Layer 5 of a small transformer language model trained on English Wikipedia (14 layers, counted from 0, width 128).
A neuron's activation on a vector x is SiLU(gate . x) times (in . x), where the dot is the dot product.

Input weights of the MLP neurons that the questions are about. A number n stands for (n - 500) times 0.0017.
n102 gate: 428,484,583,482,508,559,403,365,466,632,492,391,571,411,514,512,547,416,349,464,444,339,403,495,416,432,607,475,492,384,599,430,424,424,434,562,513,565,567,619,521,364,548,533,500,367,537,383,446,457,485,497,495,519,458,654,355,525,655,528,588,518,468,488,422,467,585,340,721,408,640,562,495,627,678,515,424,555,663,466,367,488,729,592,456,560,523,552,513,573,465,513,531,593,487,471,622,604,416,562,492,577,551,586,461,395,416,478,368,459,505,505,423,526,407,482,340,382,392,417,603,679,406,554,519,521,360,395
n119 gate: 514,406,679,500,187,683,491,471,601,537,398,760,650,512,455,514,337,509,434,452,346,706,592,479,380,544,500,514,349,651,699,560,521,480,530,536,573,527,677,442,540,426,528,503,488,560,528,488,611,414,395,478,548,509,621,563,658,581,537,559,618,524,491,480,533,352,494,377,472,575,530,570,304,585,448,612,693,678,600,518,497,485,533,466,512,494,662,512,390,442,532,497,452,418,543,546,382,640,756,416,586,457,461,567,406,733,531,516,449,524,356,503,344,690,609,449,497,356,488,368,446,325,514,437,422,436,441,391
n152 gate: 611,497,493,478,719,581,379,599,430,425,602,447,600,323,588,478,420,446,597,467,395,523,369,523,375,355,367,627,435,374,454,472,458,531,477,497,436,494,579,337,657,471,442,289,425,389,328,727,573,315,378,595,570,619,687,401,453,373,503,671,397,533,734,576,520,454,490,625,591,528,451,507,431,576,584,612,454,403,647,598,489,516,435,419,517,493,566,441,581,641,596,634,332,474,543,560,514,531,614,116,698,720,497,367,540,648,591,514,573,669,300,427,438,338,381,611,456,487,530,526,543,423,377,625,654,580,230,497
n161 gate: 559,491,494,440,494,461,422,611,422,497,550,494,471,696,598,637,766,435,395,410,581,364,635,688,398,546,402,469,399,503,361,561,411,503,630,631,464,447,387,601,566,442,576,512,413,525,612,533,376,355,494,587,689,379,455,432,337,585,452,609,473,509,684,378,459,361,376,581,524,402,547,355,447,612,339,406,515,533,485,539,487,551,451,536,515,645,608,344,398,402,665,436,392,468,631,542,273,470,436,447,395,494,529,387,512,439,311,655,459,541,541,456,421,364,464,541,590,418,566,621,479,332,463,459,549,449,291,679
n169 gate: 629,735,494,515,503,570,472,550,484,494,442,592,548,536,461,535,595,538,529,482,547,636,312,397,284,560,497,630,283,416,576,653,476,500,482,685,373,699,580,506,540,557,383,580,506,568,472,500,487,449,479,478,540,632,500,543,694,621,353,476,667,691,399,521,457,425,531,584,563,424,488,571,338,512,463,454,430,363,487,337,263,544,503,406,519,568,649,623,539,351,559,564,445,335,574,574,450,307,367,354,425,617,467,426,420,561,722,214,549,615,469,417,412,436,547,594,553,479,516,536,583,338,606,555,357,432,464,753
n219 gate: 454,598,468,476,469,434,540,588,691,438,542,540,482,542,594,517,680,483,376,312,506,549,296,571,557,527,167,474,519,640,458,592,444,549,569,509,435,604,596,372,344,553,385,452,423,427,438,491,577,518,503,571,601,550,416,246,427,614,435,544,659,521,366,357,299,416,488,559,383,660,398,534,561,549,448,588,306,558,478,370,484,644,378,380,239,488,506,527,482,420,515,545,364,453,610,552,313,572,276,385,259,456,536,482,518,464,463,633,503,470,500,482,391,467,406,470,377,672,587,305,557,509,439,560,563,610,485,466
n229 gate: 525,547,521,525,663,471,440,542,388,598,605,539,528,431,387,546,438,532,468,424,350,422,474,453,549,598,503,522,495,518,566,599,389,522,563,355,487,556,535,637,516,359,521,503,442,595,582,526,313,530,528,545,539,468,498,736,464,572,658,590,544,466,426,394,766,492,528,337,547,528,294,526,467,554,419,598,485,612,484,542,550,512,500,442,539,541,531,395,579,364,515,370,415,555,573,417,582,635,480,582,471,524,418,609,670,513,534,478,697,348,390,567,313,479,391,444,521,562,513,445,587,521,470,410,345,562,426,478
n250 gate: 614,528,403,245,448,564,669,577,357,454,607,364,445,548,397,575,585,486,633,592,543,696,503,500,568,456,605,571,656,384,492,629,481,457,739,540,291,398,500,500,623,467,483,421,503,370,636,393,527,414,446,477,616,552,424,675,483,535,388,566,443,528,578,497,418,689,576,471,595,497,380,654,542,438,448,472,375,457,558,555,603,576,417,445,637,551,452,483,586,474,650,520,525,544,446,614,607,491,556,615,696,578,539,452,642,601,506,467,588,659,596,398,492,472,488,413,623,387,396,486,624,523,427,435,594,374,614,583
n102 in: 537,455,406,503,638,443,271,471,463,657,380,497,471,649,673,477,533,517,377,447,543,406,420,527,475,550,463,717,262,462,411,409,497,440,518,364,494,646,566,479,503,577,324,530,621,519,598,608,453,598,578,438,491,583,520,662,437,454,555,488,570,518,528,627,506,399,584,494,298,607,333,524,470,515,503,458,473,259,736,574,558,480,485,622,582,373,521,413,568,479,390,497,596,550,373,594,685,481,547,578,463,454,530,355,569,318,549,510,470,379,452,581,410,626,636,515,457,533,429,570,620,705,713,458,201,436,601,352
n119 in: 485,384,503,464,430,453,497,579,408,577,435,453,573,376,653,669,694,512,520,285,532,387,475,639,602,409,461,470,656,414,608,536,515,417,595,377,566,551,329,644,427,528,638,435,497,546,478,429,401,574,453,724,516,625,503,662,356,698,586,324,352,494,490,563,431,592,653,382,268,439,509,594,475,481,519,531,648,272,306,529,547,409,313,535,500,484,379,354,528,443,611,448,525,616,377,469,426,317,368,472,503,458,398,431,400,497,522,436,199,420,568,593,599,491,375,472,592,690,743,497,540,452,473,544,451,554,343,524
n152 in: 433,551,375,394,421,522,623,474,492,496,287,605,660,431,604,400,488,302,398,481,532,379,659,579,622,765,492,377,217,607,454,540,511,522,573,590,484,496,620,570,716,550,328,531,401,622,508,512,459,588,601,484,508,500,709,531,621,623,361,443,347,313,269,664,457,550,527,389,627,123,523,508,554,410,543,236,454,488,492,492,404,492,400,729,366,492,249,609,508,630,335,477,426,386,292,339,508,700,419,554,464,428,388,367,406,438,373,588,457,519,980,407,717,706,376,461,283,182,396,390,550,389,496,434,189,453,389,544
n161 in: 376,527,524,434,485,533,548,560,572,594,617,379,258,488,421,617,615,384,503,323,605,571,575,658,568,451,567,477,482,584,552,503,629,239,642,453,524,431,438,612,548,454,690,617,460,549,485,693,472,546,559,584,651,458,446,471,479,588,410,529,533,512,590,520,417,555,541,494,479,598,564,349,494,412,342,568,593,428,533,737,450,571,439,467,521,677,389,462,436,592,642,436,559,733,539,414,379,367,587,526,386,322,477,521,332,509,485,753,544,578,535,676,412,556,451,453,616,562,596,471,400,515,427,518,631,598,306,536
n169 in: 593,503,443,378,553,610,523,444,739,480,452,487,411,593,624,503,571,578,361,449,556,571,348,605,473,393,463,257,386,452,522,426,595,253,592,533,461,515,621,620,471,529,623,526,621,534,520,460,432,532,558,368,620,530,596,571,520,550,474,528,520,620,606,590,464,430,759,503,530,552,442,614,581,545,405,610,516,556,617,384,507,406,560,395,680,649,416,355,672,595,625,551,690,513,474,350,337,707,739,574,454,254,420,533,675,583,233,507,435,487,420,281,484,600,580,330,634,526,553,468,448,530,760,593,624,359,538,426
n219 in: 670,564,491,453,469,329,363,509,497,355,506,524,553,509,384,531,572,457,582,390,611,494,479,433,402,506,646,633,444,683,438,481,465,454,633,506,479,440,399,518,622,565,577,545,456,667,380,423,506,589,575,509,461,482,647,347,524,590,307,412,567,708,512,613,548,533,575,549,558,361,316,600,518,467,476,671,373,537,599,475,474,695,621,576,521,473,685,488,595,573,543,461,437,324,521,400,747,447,432,494,427,704,357,573,262,518,723,468,310,402,629,659,700,572,546,467,476,503,577,644,479,506,477,356,547,521,547,435
n229 in: 557,673,494,506,479,282,599,517,314,482,418,399,555,456,431,584,473,540,491,593,488,444,620,416,345,569,323,571,546,645,451,509,569,590,535,429,365,628,395,521,610,532,418,515,627,528,548,509,525,605,432,421,479,473,463,618,580,449,675,486,586,476,527,568,657,512,494,452,503,468,579,405,527,349,476,553,349,812,421,536,418,477,700,515,467,613,479,465,570,342,398,628,441,618,518,664,555,485,727,377,407,273,526,405,494,482,329,452,482,494,453,750,477,515,442,289,362,568,494,503,529,392,540,609,619,646,407,612
n250 in: 405,447,558,410,544,384,423,570,409,439,507,464,626,549,588,563,520,421,652,604,520,663,574,695,503,597,558,465,404,325,516,806,532,440,539,660,456,348,490,231,630,506,449,441,627,365,493,483,472,402,573,466,786,609,567,368,510,386,331,494,314,400,602,373,500,536,394,480,705,436,670,523,384,301,252,368,591,554,428,466,656,481,536,550,597,679,270,517,653,574,522,507,500,326,523,537,412,606,608,559,443,724,379,330,503,566,345,599,636,581,559,563,487,295,745,602,544,464,517,468,431,641,510,467,517,570,376,516

Each question shows a token from some text and the vector x that enters the MLP there. A number n stands for (n - 500) times 0.01.

" held": 475,380,515,534,478,407,468,488,370,566,670,491,505,546,412,589,558,438,558,636,636,601,295,349,481,492,480,491,507,581,403,655,252,316,464,487,396,405,471,482,401,418,516,439,534,415,704,578,549,652,481,585,427,457,675,441,531,493,506,474,666,427,490,297,577,486,496,583,570,255,488,425,472,429,540,343,454,480,606,502,504,486,528,483,323,380,621,418,392,476,452,376,555,486,572,548,474,402,444,574,600,514,444,699,472,543,436,460,464,513,438,432,575,663,691,449,396,451,521,442,483,556,468,398,551,601,424,530
Which neuron lights up most? n152

" ": 388,547,544,591,430,419,453,649,444,663,478,562,527,476,428,571,589,448,520,670,669,333,443,412,477,387,414,512,534,555,441,459,508,427,494,470,539,209,641,550,438,468,449,561,508,323,601,529,540,487,319,566,550,601,612,540,653,546,568,375,424,218,447,443,595,343,594,564,523,392,425,378,348,532,533,531,378,392,634,522,712,536,608,439,329,425,488,447,407,464,484,379,524,477,647,502,448,495,458,491,488,446,352,670,524,549,485,479,428,478,459,501,469,541,603,458,626,512,507,562,434,510,588,317,564,367,572,513
Which neuron fires most, and how strongly? n152, at about 0.34

" An": 454,476,502,604,543,334,620,720,422,451,463,472,510,694,382,446,546,564,549,574,516,350,440,440,465,275,662,301,428,507,493,406,469,461,465,540,466,233,595,462,396,540,439,434,410,490,517,523,584,452,555,581,448,508,386,543,592,417,621,534,501,437,511,649,621,263,508,472,595,397,382,592,384,482,460,544,386,368,562,510,538,474,428,430,401,626,456,657,411,401,411,498,323,572,451,527,554,509,411,569,439,445,437,695,461,498,398,484,432,373,519,325,474,675,716,525,483,557,606,604,462,471,437,398,498,381,565,536
Which neuron fires most, and how strongly? n119, at about 0.39

"ron": 289,498,610,621,621,458,506,546,521,509,528,489,519,603,554,544,675,571,593,506,419,569,377,411,572,422,401,492,450,374,395,480,328,406,361,534,471,209,518,464,462,555,429,447,472,560,557,379,489,566,559,449,275,526,527,627,626,588,519,384,433,468,349,497,442,564,640,520,545,482,509,483,517,663,521,455,338,364,438,572,735,459,406,352,633,517,514,480,291,377,439,731,519,734,346,512,440,466,625,550,516,372,403,510,438,455,410,512,412,375,534,479,513,422,622,452,577,372,570,559,475,476,443,495,449,376,498,339
The three highest activations, in order: n219, n229, n161

" between": 613,390,523,527,514,269,568,476,318,472,625,520,460,516,403,518,614,498,549,634,664,517,362,357,438,433,362,340,491,552,513,431,362,476,367,565,411,392,652,508,610,411,437,398,532,323,486,435,449,419,453,613,551,511,471,494,631,563,534,382,598,463,465,591,441,512,635,477,526,263,440,483,430,431,582,343,582,450,696,488,556,540,439,397,366,539,437,429,360,437,485,633,481,530,463,562,464,483,317,515,554,511,427,615,430,519,480,509,419,368,382,543,657,650,535,465,506,498,567,422,587,434,552,374,540,578,432,566
Which neuron lights up most? n219

" |": 487,424,509,600,449,357,389,532,428,540,496,521,553,466,461,586,615,446,602,582,614,506,457,427,483,467,493,379,557,683,427,436,424,453,499,570,472,195,703,474,523,408,418,471,537,338,672,520,477,525,395,662,473,499,543,636,656,485,621,519,474,279,540,467,648,333,529,528,533,242,352,503,365,473,496,489,601,372,548,469,696,517,444,437,352,487,535,454,428,400,390,472,505,559,552,489,435,474,483,473,508,373,361,651,531,633,489,402,469,437,353,493,423,479,609,476,583,631,477,474,492,441,567,397,417,464,490,476
Which neuron lights up most? n119

" on": 500,504,566,593,538,447,556,489,354,541,560,571,492,541,391,402,586,402,492,579,539,419,411,327,441,344,276,450,427,575,499,561,251,460,392,629,362,334,558,479,624,504,565,597,558,294,396,618,545,433,563,438,557,530,527,527,515,573,550,388,562,409,526,435,470,530,580,431,573,330,399,521,462,582,523,407,486,514,630,390,597,519,604,321,479,510,509,510,365,370,381,626,514,564,468,435,607,478,450,574,587,506,334,550,459,499,466,458,440,535,406,387,604,630,697,347,561,576,647,549,568,544,578,377,622,517,499,450
Which neuron fires most, and how strongly? n169, at about 1.4

" in": 519,480,386,478,462,479,463,561,328,649,438,499,615,557,472,504,692,413,620,547,676,529,496,341,563,404,376,335,475,482,434,520,301,363,301,490,403,266,568,554,444,447,534,608,434,239,369,455,573,448,496,438,553,505,588,566,485,531,555,445,565,434,513,526,375,461,551,462,503,326,475,488,479,623,479,489,466,430,677,449,521,429,460,460,348,511,568,456,286,453,378,536,556,555,558,483,612,465,490,521,509,528,349,623,432,457,434,395,500,506,451,387,562,553,620,563,429,527,447,511,539,686,478,461,562,596,503,389
Which neuron lights up most? n102

"ing": 577,373,758,666,426,560,474,427,465,692,648,552,567,496,474,569,493,606,677,575,617,488,468,338,502,562,310,451,566,571,361,460,334,578,532,558,374,339,502,620,413,512,460,507,364,407,519,561,518,677,483,437,356,544,573,648,633,607,535,366,418,440,556,474,569,447,578,508,507,299,424,518,482,438,560,411,418,426,532,552,627,531,565,383,468,452,455,425,369,448,524,704,473,616,497,543,541,556,554,635,467,394,367,524,521,548,428,514,491,376,577,495,573,493,710,388,556,460,573,497,414,502,691,419,545,482,568,423
Which neuron fires most, and how strongly? n229, at about 1.1

"ull": 477,598,647,681,434,402,517,632,493,670,632,401,431,503,558,444,568,320,592,532,535,364,369,520,569,512,539,427,517,428,473,529,405,349,595,475,317,210,741,551,560,677,530,501,368,637,607,587,514,427,567,512,537,432,371,495,434,569,652,364,435,466,445,495,448,500,629,688,569,488,508,591,508,569,448,397,409,397,430,401,423,550,445,485,437,631,494,441,220,424,495,517,551,540,586,536,381,436,497,520,492,473,556,535,617,597,594,582,323,543,574,468,448,511,492,479,417,478,516,352,402,513,648,512,513,592,562,363
Which neuron lights up most? n161

" qualifying": 502,555,473,549,527,353,446,404,478,540,567,510,625,513,427,640,607,520,559,660,455,644,364,422,555,649,421,489,514,640,424,688,364,389,585,469,413,278,551,592,480,492,497,503,410,616,607,600,518,531,679,432,565,556,433,572,690,526,395,414,509,409,573,427,526,488,467,395,469,220,498,552,509,463,570,347,399,379,659,535,662,422,558,368,384,484,458,441,366,542,494,457,536,512,469,398,442,453,534,470,452,377,342,632,398,514,589,490,452,400,422,436,612,513,674,612,501,524,449,492,523,654,548,485,590,566,466,504
Which neuron lights up most? n250

" a": 554,512,490,626,459,412,542,645,458,378,521,438,478,613,431,483,559,529,559,597,583,485,560,397,489,394,374,466,500,395,495,438,387,372,489,501,337,470,593,496,472,519,458,576,436,324,535,570,527,370,517,523,357,569,714,610,595,554,590,340,524,415,556,565,504,386,606,479,662,286,488,544,499,446,458,518,377,344,550,436,593,450,395,478,299,527,486,446,397,321,362,475,326,597,486,394,450,485,457,557,490,516,351,501,496,443,512,553,382,456,424,338,572,582,614,435,464,579,593,673,436,620,410,438,522,374,554,634
Which two neurons fire most, strongest first? n169, n229

" after": 571,512,515,455,528,478,438,406,340,508,472,491,476,555,400,561,656,401,477,730,605,473,558,410,510,324,406,456,498,533,407,512,403,437,445,513,331,392,533,571,473,444,413,458,468,276,396,452,470,559,387,394,606,511,481,499,539,384,537,425,558,486,477,521,366,497,569,507,463,298,487,611,397,468,497,408,546,440,606,493,496,476,508,352,413,520,460,508,407,381,376,512,467,562,565,577,546,438,357,662,598,521,400,672,402,576,387,378,400,530,436,384,517,632,571,629,549,587,491,424,326,615,624,413,639,538,495,491
Which neuron lights up most? n250

"ö": 367,437,742,592,327,532,464,520,424,423,600,525,353,406,477,403,532,379,427,502,381,336,505,498,505,488,373,304,583,581,496,498,373,406,514,551,332,223,441,455,484,600,542,298,513,503,433,573,555,513,535,487,289,507,567,368,447,651,567,409,353,513,443,393,512,520,607,458,520,504,482,432,490,521,436,481,453,440,549,448,509,460,450,491,538,502,543,528,199,658,393,334,592,620,358,447,512,493,460,701,687,460,488,562,379,495,593,475,386,438,429,402,521,458,644,558,545,251,603,375,451,428,335,525,469,458,481,355
Which neuron fires most, and how strongly? n119, at about 2.1

" Hir": 451,428,517,525,433,286,436,695,410,507,568,411,485,643,482,457,659,367,528,399,366,262,406,499,501,291,699,298,572,657,349,560,471,462,406,430,369,227,522,448,375,483,533,417,537,581,641,603,536,404,611,543,471,562,466,520,381,283,536,349,536,452,482,558,539,545,519,589,532,403,456,504,481,444,382,345,462,401,617,463,442,410,507,458,481,594,413,526,368,637,437,469,511,583,342,534,490,458,420,595,525,370,375,665,533,581,451,518,453,407,411,424,434,547,675,505,488,452,493,639,473,450,420,479,530,474,531,316
The three highest activations, in order: n161, n102, n229

" year": 418,323,594,524,456,571,526,425,321,450,562,517,570,472,380,625,539,534,580,666,543,517,633,422,514,477,330,441,526,638,432,546,529,405,464,534,487,452,503,509,605,626,531,469,444,425,310,651,447,470,485,533,524,547,583,477,530,519,553,373,552,611,472,414,465,414,542,437,542,359,623,465,442,494,242,390,447,460,763,445,635,485,453,405,493,488,625,562,289,555,404,486,592,505,530,552,411,481,411,549,537,467,316,642,453,514,382,360,480,546,396,458,702,594,518,448,566,383,400,475,494,735,441,464,662,507,597,655
Which neuron fires most, and how strongly? n250, at about 1.2

" best": 444,608,448,539,547,578,526,523,373,548,507,511,537,444,470,698,581,609,476,602,477,574,450,410,514,690,364,490,550,603,387,563,517,547,469,527,467,343,665,471,465,574,551,616,409,488,588,471,610,506,716,407,459,499,619,616,504,482,668,390,520,387,562,499,432,414,658,562,627,274,528,504,373,494,505,383,293,372,642,544,520,552,546,409,531,484,597,531,457,298,391,416,411,696,554,471,459,549,527,614,433,418,276,649,530,479,416,510,538,478,586,558,503,535,449,588,577,454,611,384,463,611,504,390,514,509,609,696
Which neuron lights up most? n229

" Olympics": 390,270,503,688,481,376,435,514,395,550,565,592,549,488,468,596,585,553,532,582,497,570,608,354,475,603,488,411,548,617,415,601,459,292,567,569,382,267,315,664,396,688,509,482,450,546,478,519,527,644,436,475,432,593,598,508,689,605,562,425,588,361,522,649,542,517,658,544,575,444,666,449,470,549,541,401,431,340,575,571,610,602,550,450,368,538,565,432,299,591,384,540,505,501,506,511,330,366,540,550,538,457,346,543,443,492,621,363,427,573,484,469,647,593,717,522,502,339,494,521,525,644,656,460,582,487,468,519
Which neuron fires most, and how strongly? n119, at about 0.63

" event": 536,418,529,626,476,417,451,493,356,554,636,524,543,485,465,593,576,457,537,618,469,561,383,344,504,584,527,302,528,740,355,595,401,292,534,496,330,434,484,456,475,571,475,564,535,558,504,592,588,633,495,535,578,588,505,417,645,420,456,300,608,331,516,569,508,475,570,566,537,299,570,518,475,557,468,450,352,384,652,610,547,579,485,415,380,424,592,347,502,547,489,459,654,404,514,461,388,473,382,547,570,459,325,633,471,549,541,455,515,397,380,457,630,533,572,504,573,366,564,470,423,686,576,428,588,591,551,605
The three highest activations, in order: n169, n229, n119

"0": 451,409,603,535,409,445,557,481,407,643,513,516,362,401,404,509,532,627,693,589,624,422,692,329,561,412,556,528,569,715,338,491,535,670,466,561,528,285,538,526,487,652,486,380,481,420,586,567,526,456,467,488,410,646,509,542,651,455,546,286,402,429,527,510,587,402,587,418,554,349,519,514,606,500,480,490,450,373,476,399,381,448,431,480,482,636,587,488,462,516,282,428,634,543,471,485,418,492,509,555,446,382,448,660,372,481,366,440,523,606,378,355,492,480,606,452,582,493,613,482,342,577,390,394,590,488,508,592
Which neuron fires most, and how strongly? n102, at about 0.92

"urring": 585,537,470,586,510,247,453,357,463,539,620,530,689,620,453,712,634,618,556,507,531,540,396,495,362,483,471,580,455,630,312,563,440,451,687,534,430,277,565,541,363,588,579,319,367,445,538,414,584,634,555,474,495,533,478,512,495,562,649,337,450,502,516,546,558,559,504,520,537,324,233,614,395,612,472,385,392,423,533,571,768,588,479,432,515,486,501,353,463,409,515,556,624,612,536,476,502,595,564,700,515,411,472,639,481,506,533,589,543,421,563,487,474,545,607,424,586,618,551,461,456,532,521,495,517,496,592,543
The three highest activations, in order: n219, n229, n152

"atherine": 189,474,660,705,606,243,492,522,467,507,461,531,433,611,467,512,697,551,533,545,553,522,477,479,388,369,736,359,589,548,370,384,361,415,506,491,485,80,563,577,446,674,528,452,418,566,471,501,460,454,566,476,482,537,510,508,506,568,544,258,504,457,365,561,492,550,512,565,511,398,483,505,564,501,366,472,493,386,461,524,499,388,517,493,445,450,398,455,404,506,527,637,365,417,518,555,532,371,400,639,609,562,573,596,491,478,591,485,388,356,408,422,477,607,638,320,588,471,515,502,482,503,649,499,422,372,523,349
Which neuron fires most, and how strongly? n229, at about 0.97

" being": 469,488,508,551,411,449,505,478,470,495,594,475,488,512,483,569,519,434,656,586,627,454,446,464,463,492,491,367,477,508,289,446,511,419,416,523,284,298,586,576,525,448,469,525,482,383,454,502,526,597,617,617,292,512,579,398,557,537,471,430,648,473,513,497,564,499,548,564,570,253,494,324,252,493,497,418,511,540,757,503,512,520,609,221,370,532,534,489,365,455,420,434,514,432,486,535,565,416,443,591,571,447,346,650,555,558,497,481,432,479,411,428,444,642,703,423,463,585,569,425,463,531,509,418,563,502,468,630
Which neuron lights up most? n169

"anga": 343,399,721,709,509,512,430,516,503,485,530,509,342,542,460,509,674,628,541,542,498,536,441,472,495,501,529,339,511,568,535,468,226,319,567,504,383,375,447,462,478,596,434,449,526,450,495,614,579,663,515,561,484,542,520,495,658,543,576,301,391,548,442,561,493,520,581,455,482,493,422,523,460,498,429,477,417,391,454,566,558,484,491,550,453,560,609,447,193,488,545,583,320,473,411,502,518,451,413,702,589,308,363,467,482,394,642,449,373,484,530,462,714,526,665,493,516,364,632,546,511,617,618,385,504,384,437,222
Which neuron fires most, and how strongly? n229, at about 0.89

",": 458,448,448,557,485,450,515,463,364,486,636,488,536,615,509,533,635,526,535,533,588,454,586,323,572,513,500,287,545,555,367,554,389,402,398,489,533,350,571,487,378,382,532,470,422,391,334,649,407,474,460,486,442,553,712,564,634,411,515,456,309,370,580,490,472,483,588,440,481,181,414,489,389,478,532,501,440,448,607,547,591,695,478,437,479,549,633,444,451,600,428,523,485,612,508,525,600,425,467,416,493,478,360,464,470,369,403,507,528,618,351,375,504,462,590,632,405,550,516,558,439,477,573,391,541,470,514,538
Which neuron lights up most? n152

" |\n": 496,477,487,576,542,389,418,452,288,607,591,434,596,544,447,556,594,453,551,478,575,626,404,355,529,613,405,306,505,655,449,374,417,393,418,564,531,227,543,552,471,565,423,500,602,446,601,525,487,439,377,326,293,545,687,549,553,519,467,367,503,343,546,445,561,389,592,475,499,367,456,517,398,513,524,430,505,459,615,467,591,668,589,350,283,530,396,342,362,415,358,568,425,433,442,534,519,471,505,563,495,456,302,497,478,606,419,448,449,683,459,520,527,565,598,515,489,724,503,472,422,535,499,341,560,367,562,465
Which neuron fires most, and how strongly? n161, at about 0.5

"ia": 412,375,664,604,441,619,375,456,380,462,588,543,415,494,485,621,561,641,616,630,524,473,495,244,342,391,456,328,525,557,317,415,401,313,423,503,392,252,451,439,472,664,529,403,525,515,395,527,568,582,495,486,418,494,288,548,636,586,536,422,386,430,377,586,380,402,693,425,494,383,491,430,450,497,435,510,406,294,608,471,498,590,555,457,491,499,505,551,336,545,446,588,352,516,404,399,523,381,539,601,516,465,423,435,437,511,464,487,465,398,376,449,598,367,646,501,533,460,511,533,472,433,529,343,537,465,549,443
Which neuron fires most, and how strongly? n152, at about 0.47

"ler": 387,505,586,530,312,445,390,461,509,523,628,412,536,486,516,462,469,557,536,559,482,440,506,413,586,533,435,384,455,483,286,486,278,561,396,549,491,250,375,510,355,664,508,299,479,492,452,499,572,549,610,430,297,547,616,574,495,674,410,338,386,595,371,523,454,515,600,508,490,520,516,553,493,513,432,541,482,404,395,552,599,552,375,311,628,511,621,395,256,512,401,640,529,700,431,478,495,514,491,656,700,364,384,533,494,504,486,625,422,424,535,440,574,543,701,572,527,406,566,686,385,502,603,404,469,395,529,379
Which neuron fires most, and how strongly? n229, at about 0.79

"g": 396,588,741,590,456,391,586,504,441,540,517,406,491,342,522,487,521,487,435,463,245,350,628,441,588,575,452,486,518,508,425,374,560,441,484,445,283,97,586,471,640,550,487,401,576,515,608,440,426,425,357,589,456,469,532,562,452,344,719,505,484,399,536,470,480,256,586,565,522,484,421,573,533,410,405,462,506,502,574,450,492,356,530,479,373,518,522,480,304,543,544,369,473,428,526,424,359,432,532,569,527,401,676,507,415,543,456,657,391,664,424,415,470,690,565,501,495,502,618,403,453,525,399,544,558,503,553,475
Which neuron lights up most? n161

"stadt": 331,406,702,632,465,485,427,548,470,514,613,576,462,462,407,376,602,651,526,480,511,504,561,424,638,401,447,398,506,500,547,483,287,375,368,504,361,383,454,554,499,631,478,421,525,432,601,590,460,636,465,469,367,574,605,549,613,631,533,359,445,421,404,400,516,559,514,507,490,428,525,414,521,541,374,492,449,509,473,621,457,501,521,449,414,510,424,489,183,445,316,649,486,670,359,493,355,520,415,630,654,446,314,484,552,355,569,378,485,537,536,450,630,563,615,475,485,417,652,543,473,622,705,412,511,465,352,234
Which neuron lights up most? n219

" Rec": 543,542,506,667,441,294,501,499,366,499,528,462,684,568,450,471,594,584,604,431,482,374,385,593,487,419,425,518,595,436,424,575,462,341,549,527,549,165,551,524,455,606,534,561,348,542,743,578,570,562,747,432,314,446,437,578,491,576,611,475,479,341,478,471,521,300,495,569,578,474,474,551,252,340,504,419,492,433,649,448,714,430,516,512,440,559,385,532,525,446,327,349,391,571,579,430,561,497,523,428,406,455,366,609,419,466,531,441,590,529,502,462,641,479,683,605,540,420,497,432,422,509,652,361,588,491,466,539
Which neuron lights up most? n169

"le": 503,705,846,606,396,362,386,490,409,410,536,371,442,561,621,561,551,383,527,614,570,540,596,512,554,510,380,417,578,517,416,328,399,252,629,543,434,285,541,370,452,564,462,377,418,581,515,505,532,531,518,468,478,599,446,544,468,443,477,468,489,576,447,484,403,405,472,507,427,461,318,482,423,469,479,492,450,418,525,559,595,395,330,451,462,473,452,438,472,525,515,457,470,676,450,433,485,568,599,648,683,498,616,575,378,458,481,602,416,420,425,552,532,649,610,568,494,438,599,577,421,329,639,214,481,453,532,413
Which neuron fires most, and how strongly? n161, at about 1.8

".\n\n": 532,500,623,475,444,494,377,382,369,594,655,453,500,544,270,429,654,366,548,522,547,490,406,402,473,455,416,443,468,485,416,540,488,414,471,447,544,360,597,428,430,609,506,476,552,347,505,523,492,322,518,497,350,395,669,538,544,528,469,310,426,384,518,452,476,424,587,560,516,325,425,451,538,469,564,492,539,431,654,460,606,648,583,386,374,572,465,503,484,433,514,620,448,481,532,528,476,479,505,501,511,395,338,594,352,525,448,340,453,555,413,351,596,632,587,537,481,715,504,652,490,591,564,368,597,331,607,518
Which neuron lights up most? n169

" Summer": 452,293,526,599,546,287,526,550,360,585,613,596,557,546,402,479,572,566,494,564,453,511,492,439,556,518,511,466,465,618,398,525,276,367,668,503,443,276,490,631,402,596,463,557,424,581,399,598,534,567,642,584,690,632,372,552,556,406,674,354,578,329,572,648,591,475,515,505,467,400,488,471,480,420,448,404,319,383,631,486,509,634,654,534,441,674,571,545,276,577,467,547,570,600,507,535,434,451,516,473,540,432,527,697,395,484,486,400,450,507,441,415,591,549,742,610,608,471,443,574,403,632,691,501,523,448,510,433
Which two neurons fire most, strongest first? n161, n119

" the": 546,468,573,622,417,452,486,596,481,458,520,540,407,506,321,533,552,486,518,537,605,552,368,458,511,528,489,375,516,563,446,555,380,357,582,542,436,395,658,510,441,581,529,458,419,262,589,595,608,422,421,480,370,556,609,498,699,510,532,414,516,554,486,493,536,405,539,489,611,214,478,484,505,453,514,537,482,393,660,441,504,593,424,433,347,580,542,452,433,342,459,503,427,566,567,491,415,489,414,611,511,513,337,651,537,481,560,517,421,433,397,367,618,523,637,474,524,584,538,658,402,433,392,474,553,411,381,560
The three highest activations, in order: n219, n169, n102

"ant": 562,468,737,668,596,315,506,615,526,594,482,489,501,576,553,492,659,521,594,462,442,439,274,409,427,539,528,443,498,478,366,383,362,401,438,359,443,245,621,621,492,657,477,469,386,534,569,552,501,444,512,539,455,488,461,645,409,390,687,379,449,538,509,545,633,392,553,653,599,473,403,639,457,531,296,372,376,439,457,376,444,464,499,409,484,456,350,553,335,587,479,568,410,535,563,595,437,495,450,418,487,432,527,671,578,457,459,491,336,461,569,427,431,647,384,447,517,506,582,357,410,536,506,521,491,481,513,302
Which neuron lights up most? n102

"am": 408,462,709,693,549,557,495,584,481,621,337,477,430,602,523,622,657,565,571,583,484,440,328,376,437,414,539,408,410,547,537,493,351,465,414,604,259,235,449,425,492,680,481,543,407,534,495,601,589,646,547,534,513,560,548,590,537,445,500,396,371,462,333,508,387,546,719,439,460,407,359,451,526,564,356,355,406,356,544,528,630,501,432,490,413,580,417,491,348,441,503,579,403,480,331,555,453,463,496,510,574,424,455,514,587,571,441,490,465,430,433,511,634,509,817,536,569,485,564,640,497,459,557,434,476,449,566,410
The three highest activations, in order: n169, n229, n250